Layer 7 of a small transformer language model trained on English Wikipedia (12 layers, counted from 0, width 128).
Take only the direct path to the model's output, skipping the later layers: a vector added to the residual stream pushes a token's score in proportion to its dot product with that token's output vector.

Output vectors of the tokens that the questions are about. A number n stands for n times 0.012.
"amo": -15 27 -42 -37 26 -5 1 5 15 -45 11 -20 -22 9 -47 -28 14 13 12 41 2 1 -3 10 14 -14 10 -38 -15 -9 21 11 24 53 -35 33 -27 -7 0 12 5 -38 -6 -15 -8 21 2 -24 -63 14 8 25 1 -75 -19 37 4 21 62 52 22 -19 16 34 27 13 -11 27 -18 -93 26 -2 -11 -39 32 27 8 13 -3 1 -5 8 -20 40 -25 -74 -59 -16 -7 -19 -3 31 36 0 -1 67 -57 -55 -30 26 5 89 19 -68 6 15 28 15 3 -23 4 -21 -10 32 -25 61 -23 32 35 38 -9 -25 61 -37 24 0 -25 -42
"cent": -39 59 21 -22 13 14 4 -12 -12 8 -1 17 4 22 -53 -27 -17 -56 64 -39 11 11 22 57 45 -41 1 -56 -18 1 25 22 -30 45 5 5 -9 28 -15 29 42 7 -30 -23 -2 20 20 -43 -18 27 69 -4 10 -55 1 66 26 -33 27 59 -36 8 -42 -12 24 44 -15 -28 -19 -7 52 -19 8 -66 -14 1 85 28 -7 13 27 26 64 18 -75 -2 24 -16 -30 3 6 -31 26 -20 43 -5 -73 -63 11 -49 36 3 14 -32 -22 3 2 -14 3 -34 15 -30 -8 31 27 22 -8 -19 7 -22 -54 -30 8 -39 31 -26 32 -25
" city.": -24 47 -21 -11 12 -11 -7 -13 58 25 -25 27 -43 -48 -16 -10 43 -28 -4 44 -8 3 -26 19 63 -5 44 -2 -21 10 11 53 -19 23 -35 7 -63 -25 18 -37 1 -20 23 -32 21 26 35 -23 9 10 -4 -23 -23 -36 5 3 35 84 13 6 -70 -4 0 28 12 -11 -26 -32 -25 -4 36 16 -16 -37 34 38 31 19 12 -4 8 -14 -19 21 -34 -42 16 -14 0 -1 -18 21 -9 -17 -16 84 -14 -16 -34 48 -42 -12 22 -47 23 -23 14 -47 35 46 -28 -49 9 17 45 -27 -15 20 53 -38 -11 -27 -3 -5 -26 -7 37 21
"shire,": -27 -30 13 -32 24 -10 -2 -2 65 39 -24 3 -1 34 -41 -38 62 -32 7 -10 -39 18 -33 16 71 2 -38 -10 14 -20 26 50 -52 -11 11 33 -22 -47 -2 -12 -15 38 -53 14 -6 50 14 -74 -19 37 55 -22 -3 -49 -18 51 26 -4 48 -17 -67 -7 49 28 57 -1 -54 -60 -57 -6 24 16 -29 -8 31 15 9 1 51 -32 -43 59 -29 14 -38 -16 -2 -3 55 -40 -38 87 45 60 -2 11 17 -69 8 59 -27 24 -69 20 -58 -8 41 -59 49 27 -81 -33 3 -16 4 17 -1 5 25 42 -42 42 -43 26 -35 -21 40 22
"==Pl": -9 -34 -7 -48 44 -19 10 16 23 57 -14 -32 -52 54 11 27 3 -15 -22 -39 43 -17 -12 14 58 -1 11 -14 -23 37 27 27 -47 5 -17 -1 -2 1 3 -55 44 48 -52 15 17 -17 76 -29 -71 51 -34 10 30 2 42 95 32 -20 21 -19 2 4 2 32 67 17 7 18 9 -28 18 22 -27 2 31 62 16 -5 50 -49 -41 67 16 -2 -43 5 -32 -1 13 21 -60 29 -25 -10 30 -19 0 -51 -42 -7 9 8 -43 -76 36 -9 0 -60 39 28 6 -11 -38 19 38 -19 -33 -56 -14 -27 -32 -32 -10 -4 -34 -7 33 -37
"hew": -57 -7 -31 8 41 -39 30 -7 7 66 -25 -38 -11 15 42 9 -37 -26 45 -6 63 -36 -45 45 25 4 3 1 7 -76 -21 21 7 66 -33 23 -53 -4 54 -21 -26 5 -28 -19 8 -21 61 -77 -27 53 9 4 52 -38 -16 -64 1 -23 -23 58 -7 -35 -10 -43 47 28 -25 -5 10 32 25 51 -11 1 -17 62 -11 67 -5 12 -72 37 -7 61 -16 19 -31 0 -31 7 -5 45 -1 32 3 -6 3 -48 -44 44 -7 16 32 -57 -26 -36 -4 -20 42 26 -49 -36 13 27 27 94 -45 23 -20 57 -13 -41 31 -32 -40 -16 -9 12
");": 7 30 -41 -25 6 51 -9 6 24 16 30 45 -24 47 22 -32 -29 -3 3 11 -41 -26 -40 -20 60 4 10 12 25 49 42 18 -32 -30 16 15 15 49 -13 -56 6 29 9 -21 4 -3 -33 7 25 28 -9 -25 -20 -17 -38 6 10 -63 -14 5 -27 -31 -3 -24 -7 26 17 3 -37 -15 47 57 -52 -8 -36 -21 38 52 26 -22 31 -15 -23 21 1 0 -8 -19 6 -38 -15 -27 10 9 -29 -13 21 -53 -58 29 11 -41 -48 -20 38 15 -29 9 25 -29 -25 -22 7 54 44 -25 -29 48 45 11 6 -20 70 -15 40 6 -5 -14
" built": -25 -13 -33 20 9 9 -33 -41 37 14 -3 2 6 28 -30 -34 -3 -10 18 46 4 44 -19 10 -13 -1 42 23 14 -42 -12 16 -26 -6 -9 4 -16 -17 -5 -19 -21 -3 11 -1 -14 -3 34 -53 -22 14 38 19 25 -10 0 12 28 -8 33 -24 6 13 -38 -12 -1 -20 -27 21 -42 21 -9 8 -34 12 32 46 6 63 -4 -36 -16 13 -26 -9 -33 10 -29 -2 29 -18 -21 17 -6 -15 21 21 -14 -11 18 3 0 28 31 0 -29 -11 5 -20 -17 -7 33 -35 17 0 37 42 35 5 -4 -15 -6 5 18 13 -29 -36 36 -23
" who": -62 -10 -3 16 -1 -26 -22 -9 53 5 -11 -1 8 -6 -8 46 -26 -4 7 13 -6 6 9 20 37 -9 9 -2 26 29 -3 -31 -27 6 -19 35 -54 8 38 -21 -5 -8 8 -1 -27 9 47 -26 -23 12 16 9 7 21 26 11 11 54 13 -17 16 -5 -13 -3 68 -48 -4 25 -8 2 -1 21 52 4 1 6 -11 -1 33 -11 14 38 -30 -11 24 -28 -50 11 -6 -14 -3 -12 -19 2 -4 -51 -31 -6 -37 -9 -3 10 -24 -24 -44 24 -30 -40 17 28 20 -22 13 -6 -6 -19 2 -21 10 -13 -15 14 8 -17 30 28 36 -10
"rance": 25 27 -58 -17 38 -54 1 -18 66 2 2 65 12 24 -1 14 16 -6 18 40 40 -50 -19 18 12 -25 -6 31 -55 0 -32 75 -46 36 -27 48 -14 -9 -10 -35 25 22 -1 36 1 28 32 3 -30 -14 60 53 39 -65 0 -1 5 -41 26 74 -59 6 25 46 57 -21 28 -20 10 13 23 -37 -50 -23 1 5 3 -23 -35 -4 -6 53 -44 36 -55 18 -43 -91 -10 8 20 5 2 17 -2 23 -20 -52 -31 -6 -36 -49 -69 -1 -30 10 83 -14 -21 37 -43 -40 -2 43 37 -35 -5 60 -37 7 18 20 23 -41 16 -48 -39 12
"emic": -23 -20 -59 -25 32 -29 -21 37 34 -18 -22 39 -7 -5 10 50 29 11 -4 -12 80 -51 22 52 27 -43 65 3 27 -32 8 28 12 25 -22 16 -8 -51 -28 -9 -40 29 -74 -35 -4 10 66 3 -36 -6 49 -6 39 -26 -45 52 23 -16 -24 -27 20 -17 -30 -8 47 10 -42 -18 0 1 -18 29 -53 -5 30 -3 26 8 14 20 -15 -3 36 52 -46 12 -21 3 1 -6 -22 80 48 24 -41 7 -9 -54 -70 -5 -26 83 -16 4 2 37 -20 -38 -26 -20 1 -4 -18 -30 56 6 40 -25 28 24 -29 32 13 -67 -13 -1 -17 -13

Each question shows what one neuron of this layer's MLP adds at an activation of 1. A number n stands for n times 0.011.

n176: 15 28 12 17 -1 5 0 4 12 -20 2 9 -4 13 -19 0 13 34 -5 18 -1 -10 21 -14 8 27 21 4 6 -7 5 -34 26 10 13 -19 17 22 20 -13 5 31 0 -5 -12 -3 -6 -12 -18 -10 -15 -30 1 -3 0 -14 22 -5 40 -25 4 28 -27 1 8 19 -10 12 -16 -6 4 5 -5 -13 6 -20 -17 -17 -1 21 3 -4 -11 16 8 10 -21 -3 -3 -5 7 -24 17 -20 31 -39 -26 -1 -13 -6 8 12 -13 -14 -1 -2 -21 8 -21 11 -16 -35 8 -4 -25 10 -1 4 6 -5 4 -8 -9 2 -5 28 18 -3
Which three tokens does it push up most, strongest first? " who", "amo", ");"

n392: 9 -6 14 -5 -9 27 13 -33 -4 11 14 -8 2 -32 13 7 -21 -15 -3 -6 1 3 -37 2 0 2 4 -1 8 23 -1 4 -14 -33 18 -4 -18 4 -10 -1 12 -11 -2 6 -13 11 32 9 -1 2 -11 12 -4 13 13 -2 12 19 14 -2 20 -1 -3 7 20 -6 -2 18 -23 6 -1 0 -12 1 -12 -10 33 1 -12 -3 10 17 -4 -29 -11 36 5 -6 -27 16 10 14 10 10 -29 4 10 -1 -16 -23 18 11 -9 14 13 10 2 11 20 -12 0 -28 23 -6 -4 -24 -20 12 5 -13 -15 0 -11 0 -11 -18 5 -2
Pushed down most: "amo"

n4: 5 -6 15 -6 -8 13 -4 1 7 28 5 -23 -8 22 1 -32 -6 -4 -10 20 -30 -12 18 -18 12 -5 2 12 -13 -12 -21 -1 18 30 -12 12 -13 -8 -35 -2 -22 -5 8 30 6 0 -5 -15 26 -1 6 19 -12 30 0 -13 -32 8 -25 5 -10 13 -37 12 4 6 17 0 -9 32 6 20 0 -3 -27 -4 22 40 -4 -4 -8 5 -9 22 16 -18 0 26 14 -4 15 -32 -16 -31 -19 0 8 6 -19 40 -6 17 3 -8 -14 -19 9 -10 -8 -14 -11 -22 -3 9 16 -2 -5 7 8 8 -11 -12 13 19 15 8 24 -21
Pushed down most: "emic"

n7: -6 -10 10 -1 -17 -8 -18 16 -7 8 9 2 -3 6 10 -35 6 33 9 -33 19 41 -5 8 -5 -6 6 -5 25 6 -14 -25 14 14 13 2 -32 21 -21 -2 -9 -2 -32 0 -22 14 -21 -25 22 -3 1 -19 17 6 -9 12 -31 9 5 -11 4 3 -16 -5 32 -39 16 14 27 1 6 10 6 14 -10 -26 38 -10 17 20 18 -15 -3 22 25 -35 -8 -7 4 -17 13 -6 -11 0 1 -18 13 10 -20 13 -7 2 3 -27 23 15 -7 -10 28 8 -19 -10 7 10 13 -8 4 1 -12 0 -21 24 1 -31 -2 -12 23 -4
Pushed up most: " who"

n1: 21 14 -19 17 -15 -36 -1 11 -2 -8 -21 25 3 -1 15 11 0 17 2 -43 -2 1 -5 -4 -19 -5 3 0 19 9 12 0 -13 26 -26 -13 7 12 17 -3 18 25 -23 1 4 -3 -3 16 11 1 -1 -23 -20 -4 -41 2 12 27 1 36 11 35 -8 -12 -12 -23 4 8 6 -33 -10 -9 -13 -12 8 13 1 7 1 -10 7 4 19 21 -2 -40 5 -11 -20 8 1 25 3 9 9 -23 3 -32 11 -6 -32 -8 2 51 -10 6 13 4 -31 -15 -17 20 -42 36 28 8 17 -25 4 18 6 -5 -11 -19 19 -6 25 -27
Pushed down most: " built"

n349: -20 26 25 3 36 -7 2 -16 -5 15 -4 31 26 30 -7 6 1 13 -19 -30 -14 -12 -21 -6 -12 6 15 -14 -4 12 5 20 40 25 17 13 -2 -6 -23 -21 -12 -8 6 28 -27 -12 27 -5 -1 -1 -22 -19 -1 -23 -14 -1 -30 -6 7 17 -16 6 10 5 -31 17 -9 -9 -14 -5 20 21 18 -2 -26 -17 -2 21 8 -24 -9 -4 -25 2 8 -50 -18 39 -23 39 7 26 -33 -33 6 15 -19 6 15 -32 1 26 24 -37 27 20 51 -23 -3 -5 -27 -11 6 5 11 3 -32 8 6 13 19 15 6 -30 -9 26 -5 -9
Which three tokens does it push up most, strongest first? "amo", "hew", " city."

n132: -14 -4 26 13 -17 18 6 -27 -5 11 4 -7 -33 1 10 -9 8 -5 -3 -9 7 8 -5 30 -13 -2 30 -14 -21 2 -4 -14 17 -4 -11 6 -4 -4 -18 -4 9 1 2 -20 30 0 -5 22 -5 4 -33 22 -28 30 8 4 -26 4 20 17 -11 6 4 -12 -25 15 21 -12 36 -24 41 15 -10 40 -12 1 -8 -20 5 -6 -26 0 -15 -5 -19 -5 0 -20 4 28 9 -19 1 25 25 -10 -25 -14 19 6 -10 -3 10 -1 -41 31 8 26 -3 -23 27 -3 6 -17 -14 31 -18 10 13 -9 -8 24 20 -18 -16 16 -28 4
Pushed up most: "amo"

n169: -44 3 17 -21 13 5 18 28 -4 -8 -25 0 -4 0 12 2 6 -21 -4 -1 7 5 16 10 24 7 11 7 5 -6 -38 6 23 29 -12 -25 -17 1 -23 11 14 17 -24 0 -6 15 0 -15 48 -14 7 2 -28 -19 11 -20 -11 -6 -5 3 17 -46 15 -4 -4 14 6 8 16 -13 22 6 -16 33 -18 5 8 -8 7 19 14 12 0 10 -10 -11 5 14 15 22 -22 -1 19 -4 0 -34 5 9 -12 -8 -25 5 -17 6 -2 -21 -11 2 -19 3 -15 17 2 23 -16 -15 -12 -18 -11 2 15 0 -11 12 23 49 -13 -4
Pushed down most: " built"

n65: -9 0 -10 2 -27 -26 25 -18 8 2 4 5 -37 -12 -14 13 0 -2 1 -1 10 -16 18 3 -11 -34 16 14 -13 2 18 18 19 -13 -4 -22 -5 39 -3 10 6 -4 -20 1 21 -11 -15 7 -12 7 -18 15 10 13 -7 -10 18 -2 3 24 0 -30 8 9 19 19 6 15 13 7 -3 -4 33 -21 -19 -10 10 -11 17 -5 11 -6 -7 -22 -9 -12 1 -6 -22 -23 -6 -5 14 -8 13 -2 3 -6 -2 -15 15 18 -7 -8 3 4 -24 5 -8 26 43 0 -21 -17 21 -18 5 -1 -9 10 34 -9 15 -13 0 9 4 10
Pushed down most: "shire,"

n274: -24 0 6 20 -16 2 -13 -9 -6 -4 4 11 3 -2 18 0 15 0 -7 -28 -26 21 -14 1 26 -13 -4 -15 -1 -21 -21 -24 -14 -19 -5 -9 -3 18 -36 13 -40 7 -2 10 39 9 17 -41 3 -20 -4 16 -2 -14 -4 -4 52 1 5 19 -2 1 5 -18 27 6 22 5 3 -9 -21 -20 -38 13 -11 2 8 9 9 16 -2 14 -3 -69 29 -8 -5 -14 29 11 -1 13 -17 -24 25 -10 -14 -4 28 -22 9 6 -1 39 17 16 0 35 -8 -28 -7 -4 13 -6 34 -4 11 26 -17 -1 1 13 13 26 9 -15 -13 13
Pushed up most: " built"

n506: -20 -6 -10 14 42 -5 -5 -23 5 -3 5 21 10 -10 -7 3 -5 15 12 6 -17 -11 2 -13 -16 36 -14 -14 15 7 13 -14 -5 4 16 -2 -7 3 -28 2 -18 -1 -19 -18 42 -15 -10 -3 -12 0 -19 3 2 -1 -12 1 23 -14 20 -10 5 15 16 8 13 6 -10 5 -6 26 -18 -23 1 -15 12 -2 -33 3 6 35 -2 17 -5 14 11 5 -22 4 -22 3 46 -20 15 4 27 -20 12 -44 -22 0 22 11 30 15 12 -29 -3 7 9 11 -24 -22 -19 27 9 11 2 -15 -21 15 -5 1 18 -15 19 -26 -10 -7
Pushed up most: "hew"